Layer 3 of a small transformer language model trained on English Wikipedia (15 layers, counted from 0, width 128).
A neuron adds its activation times its output weights to the MLP's output. To switch it off is to set its activation to zero at one token and run the rest of the model.

Output weights of the MLP neurons that the questions are about. A number n stands for n times 0.011.
n35: 11 1 5 -16 -15 7 11 -2 10 2 -6 -10 12 -2 22 -10 -9 -1 11 -5 1 -1 -5 0 5 -21 -6 -1 -2 7 -19 6 -17 21 1 11 -5 11 12 -18 -12 -10 23 1 -6 7 -2 -16 -1 -5 -10 10 -2 16 1 -7 8 15 -7 -13 13 -5 1 2 -1 -14 -2 -13 9 -7 -6 1 4 1 -20 -7 -10 6 -23 -11 4 7 21 6 -15 6 12 -7 -17 5 -3 8 -4 -3 -8 12 -3 5 -9 -12 5 3 9 -6 13 -25 -21 15 -4 9 -4 -17 6 28 19 6 -11 5 6 -5 6 -9 0 -3 24 -5 0 -10
n41: 3 -26 -9 8 15 0 -24 -6 2 0 -3 25 -1 -33 -4 4 -34 31 -1 11 28 -15 14 8 -13 16 39 -2 -39 9 -10 -8 8 -5 -26 -2 1 28 -17 1 -31 37 25 24 33 7 -26 2 19 -2 3 -1 -17 1 -2 9 16 23 5 -19 4 31 -4 -18 -15 17 3 -16 -2 -9 -26 18 -2 1 17 16 -14 26 -23 25 7 -9 -13 -7 9 -6 -20 30 -21 -36 -6 -11 22 -33 -49 -9 -14 9 10 -3 -18 -31 -26 -8 -8 3 23 -4 10 -41 7 -4 -7 -6 0 -18 0 6 16 -23 -1 0 -24 20 22 -5 -30 11
n66: -45 11 -16 -14 15 23 11 4 27 -3 12 -16 -15 14 33 -45 -33 31 12 -24 -47 9 -7 7 20 -20 -11 -1 11 -11 31 -2 -29 5 17 27 21 -43 -58 -27 -20 -19 13 -14 19 -7 11 -13 11 40 17 2 12 31 -3 -84 -36 9 23 -1 -19 17 3 0 -18 -15 -12 9 -7 6 17 -20 18 4 -34 14 7 26 -21 -3 22 7 -22 33 -7 -23 -9 -33 28 8 -1 15 -2 15 -4 32 -3 1 23 14 3 -9 31 12 -11 -17 53 19 -7 20 -6 18 3 5 -12 18 8 -18 -6 33 21 -10 10 -19 -15 13 -5 -13
n70: -9 -5 -2 -19 10 24 -8 20 29 -5 9 28 -13 15 8 -3 -9 20 -18 -41 17 12 6 7 -8 17 21 -17 9 -19 -28 18 15 0 -4 12 2 -31 17 -24 23 -4 27 -23 18 -11 -17 4 0 1 1 15 -18 -25 8 1 9 0 -25 -9 -3 7 -2 7 18 -5 -8 -17 9 10 1 -10 -8 18 -4 18 -4 21 11 -5 -32 -8 -17 11 4 8 4 5 0 -4 12 -8 10 9 -11 12 22 12 -1 4 10 14 -5 -16 22 20 45 -6 12 2 -4 10 -7 -8 -18 9 -10 3 14 -27 -33 12 -4 17 -9 10 35 14
n73: 18 0 -20 9 28 -4 9 1 -6 20 11 1 -5 11 -32 4 10 22 -54 13 5 -18 -42 5 -4 -16 28 2 36 46 -6 -12 0 44 21 -22 14 34 44 -20 5 10 12 4 42 -12 48 -21 7 -7 -36 -21 35 -5 -1 -2 15 -45 19 -20 13 1 -35 61 -39 -15 21 -6 3 2 -11 -19 -15 4 3 10 -21 15 13 4 -9 34 -17 16 -6 -45 32 -4 -7 -51 -17 -26 15 17 15 19 7 -22 2 49 1 9 -24 -8 -29 13 -4 -22 -21 6 23 46 8 -32 -18 27 21 -23 16 -9 -15 -17 -4 48 14 5 -12 -35
n76: -9 9 -7 23 -34 17 43 12 -8 -5 5 19 -43 12 -29 -21 12 5 -2 -34 -17 14 24 -28 -13 5 47 0 25 9 -16 -11 0 -36 9 -26 -26 14 13 -12 26 -11 35 -11 15 14 11 0 15 -4 29 -5 14 -16 -1 8 19 -8 11 -6 -13 0 -16 25 -10 23 28 14 -6 13 13 -9 -7 12 42 -15 3 -11 7 22 -31 11 -7 11 4 -39 -1 -2 -17 -37 -7 2 -24 1 -3 14 -8 -11 -28 0 14 -10 29 -17 -45 7 28 7 -6 16 -6 -23 -8 -20 -17 45 -5 -16 9 -3 3 17 26 18 21 -15 7 -2
n78: -26 7 10 3 -6 -8 8 17 -31 22 30 13 0 6 -36 31 -3 0 0 -4 -3 -14 -15 11 9 1 -8 12 -4 -18 -1 -22 -15 -16 -6 3 -5 2 14 10 -41 4 48 5 16 10 -5 5 25 43 12 1 -8 -7 -16 7 -15 -11 3 22 -4 -10 0 -18 4 20 -9 3 -2 7 6 15 4 20 -15 14 -12 -9 -11 -34 10 11 14 -44 1 -17 14 28 -4 9 -28 -15 15 -5 5 30 6 -14 -21 -22 14 -8 -4 -1 4 -7 27 1 9 -15 -29 -4 -2 22 -11 25 6 3 15 1 -18 1 -5 -2 11 -8 -12 28
n135: 28 25 23 43 -12 -23 -22 7 -16 0 -12 -11 21 22 13 -3 45 13 12 -24 -7 -19 -10 7 4 3 -13 13 19 17 -31 36 -11 -11 14 18 -29 -4 22 39 -17 2 -11 18 -38 -20 -1 -12 -2 -5 -15 -21 30 -6 18 29 -6 12 2 1 25 -40 17 2 -21 -7 -7 10 -9 7 -27 -15 -12 -7 -6 -24 2 -12 5 92 24 -9 3 23 14 21 4 14 -8 -5 13 32 1 14 -24 -15 11 -23 -7 6 20 -51 38 6 -37 -6 6 -27 12 5 -16 -14 8 -11 -6 6 -52 -19 -17 -22 6 25 -16 0 57 -5 1 47
n155: 13 -6 32 -18 -4 6 23 12 1 17 22 -24 -48 29 -27 -26 -8 -20 -61 -13 3 -15 41 22 -12 38 34 45 36 -36 -16 -17 22 12 36 -3 -9 -6 67 35 -2 5 -22 37 35 17 -21 -5 -32 21 17 -8 -15 -26 -32 -16 -25 -18 -6 33 -19 -6 -51 -9 -11 -3 -20 10 -33 19 -23 37 -13 3 8 -5 8 1 26 -6 -11 -47 -11 0 1 -31 -3 7 18 -6 6 -8 6 -12 9 2 23 -6 30 35 -13 24 -30 18 10 -8 53 27 -12 -20 -32 21 4 -10 -25 -9 -19 -6 23 30 31 -15 18 7 -14 25 -1 -3
n170: -49 12 23 -16 -19 -39 -8 -29 -42 1 -5 19 33 -16 -9 -6 -2 1 -21 10 43 7 36 -22 -25 -43 38 19 4 16 26 5 -14 -55 0 -17 10 -8 19 -8 5 -22 20 -40 -14 -9 1 -3 38 5 -38 15 3 4 13 6 17 -8 27 12 -3 -15 14 31 -30 30 21 -18 -12 -47 24 -10 -28 21 32 34 -16 1 -17 -13 -3 -10 -23 -21 -2 17 -10 13 15 -22 10 -15 -13 10 15 24 25 -32 32 5 -14 23 -35 -10 -31 -1 -15 -20 17 -34 54 14 -21 11 -9 22 14 9 -29 -8 15 14 59 24 -3 25 16 12
n175: 49 -5 17 12 2 3 -26 -3 -14 3 40 -25 -19 -29 8 11 -3 -13 -5 -10 -3 -28 1 34 3 13 25 13 14 -33 -15 -4 -3 -14 0 3 34 -1 -5 -14 -5 5 2 -5 -32 5 1 20 18 -8 8 24 10 -38 -6 -26 22 1 4 -6 2 -14 -27 5 2 -20 -27 15 11 0 12 16 5 3 -30 25 -56 -15 9 32 -8 -5 -22 -6 16 19 10 -29 -2 16 -15 1 -8 -5 2 -4 19 -19 22 18 -39 -10 9 8 1 8 -29 35 -24 -7 10 18 5 0 6 -36 -21 -6 -14 15 6 -14 -34 4 -24 8 -6 46
n203: -4 4 -9 -4 -1 1 -4 10 -10 13 34 -26 5 -32 -50 -9 24 -18 34 2 29 -3 -22 -14 -3 14 39 30 8 7 -32 -3 5 49 9 2 -33 -19 -29 -30 44 -14 -22 -23 -2 -31 -1 47 -68 -14 2 34 -6 1 -20 9 -12 5 -3 8 -2 -11 37 1 0 16 10 -19 28 -6 -69 49 -18 2 26 -32 -46 -47 56 27 5 32 -14 -28 -14 34 -4 -30 13 31 -17 -21 20 -10 -1 -26 -39 -15 -13 -11 8 -9 -3 3 6 16 25 21 -15 34 19 -5 44 31 36 -10 23 17 -16 -5 6 20 16 1 15 0 43 53
n276: 12 -5 3 -25 -28 4 -10 10 15 -16 -1 4 -11 12 27 -2 9 4 7 14 24 16 -12 -34 -26 42 -16 25 8 -21 5 3 -10 -4 20 -19 -6 -11 41 15 35 12 10 -5 -17 6 9 4 21 -10 4 -10 11 -2 -26 11 -14 18 -13 55 -14 1 -7 -14 1 -16 -15 -7 -28 25 1 20 18 4 -26 19 15 23 49 8 -15 -19 -16 -14 -26 22 -13 17 -37 2 24 25 -14 -16 0 -7 -6 -7 26 10 -7 -18 14 -4 12 -12 27 12 -26 13 40 -8 30 21 8 18 14 17 29 15 -17 -20 5 -8 -42 -45 -6 -13
n282: 22 -16 -15 44 -42 39 -30 -27 33 15 -16 -17 -14 3 -1 -2 -44 14 -7 37 12 -20 24 -33 34 26 13 -35 -2 -13 9 -6 29 -16 24 -12 -24 -14 17 34 19 -21 -1 -9 4 17 -74 -24 -14 -9 -28 15 15 2 -13 1 -18 -51 -7 35 7 -7 9 10 19 0 -24 38 -27 16 -5 22 -14 28 -21 3 47 21 -15 -36 10 -34 -34 -3 25 22 -8 31 -26 -19 18 -15 19 -15 13 -2 -66 -6 -19 4 -30 5 -15 45 -31 30 34 -28 -44 -1 3 -4 7 23 -20 -3 -23 31 -34 -8 -10 -9 27 -14 -16 11 -11 -33
n305: 49 26 1 -8 -5 20 0 -9 10 28 10 7 8 -3 8 -5 -9 37 26 1 -11 -16 -27 33 -10 -11 11 -2 49 25 5 -8 -29 3 2 -19 31 -15 -36 -21 -39 24 -26 -1 -26 -2 19 3 21 23 0 -25 0 27 -15 -11 -26 -8 24 -4 22 -36 10 -15 -34 6 0 67 -6 -15 -8 -38 34 -17 -6 1 -13 12 30 -37 16 -11 -51 -16 -26 -20 -16 54 -44 -24 31 -4 -22 -42 31 12 11 -18 -28 -28 -20 0 27 -5 -3 3 32 -22 -29 -23 50 28 -48 3 15 17 7 -19 12 -54 39 12 11 -23 5 -13 -1 -15

Each question names a token from some text and the token that comes next. It shows the activations a of the neurons there, in the order above. A number n stands for n times 0.016.

Then comes g, the gradient of the next token's log-probability with respect to the MLP's output, scaled to length 1. A neuron's effect is roughly proportional to its activation times (output weights . g). A number n stands for n times 0.0036.

"a", then "í"
a: 24 -1 1 1 0 -1 -1 0 -10 -2 -1 1 -5 3 13
g: -12 24 36 -21 -6 -11 -5 7 38 17 -12 3 41 -1 19 7 3 -18 25 3 20 10 -18 -46 2 29 30 -2 17 7 -16 -8 -42 -23 -9 33 -1 60 22 4 39 20 41 13 23 7 35 56 6 -21 6 31 17 -5 35 -42 -13 12 -11 -12 -14 13 -8 11 19 -29 0 -18 29 -26 25 5 -10 -9 -1 38 -3 28 -44 13 6 -15 4 -30 22 25 20 -29 -18 -16 32 -47 3 18 21 -13 -39 -6 49 1 25 -6 -64 -21 -13 3 -16 4 2 23 -17 -29 -11 39 21 15 15 -36 43 -54 -15 51 39 22 27 -11 7 3
Which neuron, switched off, lowers the next token's probability most? n35

"ag", then "az"
a: 1 -57 0 0 -5 0 -5 2 -1 2 -1 -2 -1 -16 7
g: 12 51 -44 54 -30 31 -9 43 -3 24 -3 -16 20 17 -27 39 24 5 -5 -28 -16 37 1 -16 -5 0 -18 -7 22 -32 -31 -8 -77 -4 0 16 -25 3 14 15 14 24 -8 -5 -15 0 -28 -5 3 -49 -39 8 -2 -8 -11 9 14 -18 14 12 -26 -14 -61 -45 31 37 46 1 31 6 40 12 5 9 -23 -32 -53 19 -34 33 -23 -3 19 -7 39 9 -31 29 65 2 -5 -8 -24 -4 -20 -28 -4 -12 24 11 2 -5 2 11 8 14 20 -30 14 2 -18 -13 -16 10 -17 -24 12 6 -17 11 -30 -6 -19 -21 -21 -11 53 -5
Which neuron, switched off, lowers the next token's probability most? n41

"he", then "t"
a: 5 -2 2 -1 -21 1 -2 1 -3 9 -1 2 -12 -2 -2
g: -33 44 11 3 56 11 2 -12 61 -24 63 -16 18 6 27 39 25 3 12 -37 33 -26 24 13 -29 -25 10 -14 10 -44 29 -1 -13 -4 16 -4 -17 8 -30 -27 18 -6 -5 -14 6 2 -13 24 -75 -15 4 -13 -13 25 2 -22 12 31 9 -11 -53 9 35 -6 8 1 -39 -8 -21 38 -31 0 22 4 26 13 -2 -6 21 -24 33 24 -9 46 2 17 1 -19 -62 -5 9 -45 8 2 -27 -19 -24 27 -7 -48 -57 0 -28 11 13 39 -18 22 -6 -15 -10 6 -23 10 15 -5 -9 -17 15 -28 17 16 16 -26 -18 -8 5 -15
Which neuron, switched off, lowers the next token's probability most? n73

"10", then "34"
a: 0 -1 3 -2 0 -10 -18 -3 -9 -5 15 -7 -3 -3 6
g: 10 -15 -2 33 0 15 -14 -27 0 73 -4 -31 -46 10 -2 -30 5 -5 30 21 6 -17 26 27 -23 -22 19 24 13 -43 4 23 27 0 33 27 35 26 32 -25 -2 22 -9 -35 5 -58 -6 24 5 -14 16 4 18 2 -26 -46 -40 -25 24 23 25 29 -36 16 -30 -22 -9 37 1 37 -4 -3 9 -1 7 -40 -23 -13 -19 -17 -10 -24 27 -4 12 6 -65 -6 -3 13 17 -5 -7 -28 15 11 12 29 -14 20 21 -49 35 46 -2 11 22 -55 16 11 -16 -29 -25 8 33 -24 -35 8 23 20 -15 17 -32 -23 5 5 -15 31
Which neuron, switched off, lowers the next token's probability most? n175

" M", then "T"
a: 1 0 0 -1 -7 -3 0 31 -3 1 5 8 -3 0 -3
g: 17 3 -14 21 -20 -14 -29 -54 -21 23 1 32 -18 -8 7 -67 27 -8 3 6 -14 -34 -14 13 -35 6 21 23 -3 9 4 -28 3 -1 25 -34 -2 46 35 32 -14 41 -14 -39 3 -26 -28 -2 -12 -14 -24 -23 29 8 -13 -28 39 -21 -15 -21 0 -43 30 15 -21 -12 -2 -25 14 23 5 -54 24 -22 38 9 9 -6 12 26 -23 -8 18 -1 32 -20 -33 37 -40 -46 0 36 -27 -1 -49 -17 -2 7 16 -1 -1 2 -25 -20 12 36 -66 20 25 32 -3 -17 5 48 -20 -14 11 -15 3 16 46 18 5 -17 -6 34 19 -3
Which neuron, switched off, lowers the next token's probability most? n135

" g", then "ain"
a: 1 -10 4 0 -3 -5 -6 2 0 -4 0 10 0 3 1
g: -1 -5 -5 -58 21 -2 -27 19 24 40 12 -20 -12 18 -22 38 30 16 -2 -11 0 10 18 14 35 -21 10 55 29 30 -23 22 29 20 29 10 -3 17 3 9 22 -35 0 -28 7 -6 17 -18 -5 25 17 -26 11 -17 -27 28 -14 -29 -4 29 -21 55 48 2 -4 10 9 -10 17 -50 -59 23 -11 16 -25 34 12 18 -31 1 -19 40 -10 -22 18 30 -14 -34 -1 9 1 25 8 25 10 -36 -26 -12 -17 -12 29 23 13 -20 -8 -26 -12 38 15 -27 35 46 30 -9 -30 -24 7 -27 25 29 -12 23 -11 4 70 31 -21 21
Which neuron, switched off, lowers the next token's probability most? n203

"ed", then " to"
a: 1 -2 -3 4 1 -3 0 -1 3 4 1 1 0 0 13
g: -21 39 -25 2 -44 -16 68 4 24 -7 -27 5 6 23 33 10 -20 -25 24 -26 0 -5 13 4 0 31 51 -34 20 11 5 -44 34 41 0 -20 12 24 -15 28 -6 -9 3 -23 16 11 10 -5 -40 33 14 -57 -17 31 -13 6 -19 -4 -1 6 27 0 -12 1 -79 4 10 26 27 -17 12 22 30 10 16 -52 -32 -4 -30 27 10 -34 -10 5 23 -9 46 20 24 7 -3 -14 -7 -5 44 -49 -8 37 -5 23 -22 -16 50 -1 -12 12 11 -34 -39 7 -9 12 -9 40 -10 -5 30 -29 16 -20 0 2 -29 23 -3 -16 -17 10
Which neuron, switched off, lowers the next token's probability most? n305

"ag", then "u"
a: 0 -63 0 -2 0 -5 -2 2 3 2 2 -3 -4 -37 2
g: 24 -48 -39 43 -18 28 11 7 -5 -1 1 13 34 -25 -22 31 -13 22 -16 -20 12 32 8 -13 -8 6 9 2 40 -33 25 -45 -47 5 29 33 25 13 4 24 -15 -25 7 -9 -23 -10 24 -12 32 -2 0 -1 -13 12 -22 21 -5 37 13 1 -62 28 -45 19 -12 34 22 8 -10 -2 21 -21 10 -22 16 27 -1 -17 9 38 40 37 9 12 18 -25 -40 -27 -15 -8 11 18 21 -10 54 -11 -28 -32 -5 12 -17 -5 -2 -5 -50 -20 -10 14 13 0 -20 -19 -69 6 29 -5 15 -41 -7 55 -13 6 -16 -1 38 13 48 27
Which neuron, switched off, lowers the next token's probability most? n282

"ar", then "ian"
a: 6 -6 2 -1 -1 -3 -29 0 -3 2 0 -2 -5 -1 -12
g: 72 -17 -19 -17 32 42 7 -13 -28 -18 13 -9 48 -12 2 12 11 50 37 16 -20 7 -33 -8 4 -6 25 -4 5 29 -15 14 17 7 -7 17 6 -11 26 24 22 -38 -32 64 -57 -13 4 -16 32 1 -46 -42 27 4 2 -19 11 27 -10 -19 9 -4 16 -6 -28 32 -17 31 -24 -17 4 20 -55 -27 3 -44 -33 -11 -61 -3 -35 27 -16 -7 24 -31 -15 0 15 30 4 53 3 -24 -18 39 -19 16 15 26 -8 22 -11 31 -22 24 37 13 -22 16 -16 -17 3 0 -3 10 -4 5 18 15 -2 30 20 -16 1 -8 32 -11
Which neuron, switched off, lowers the next token's probability most? n78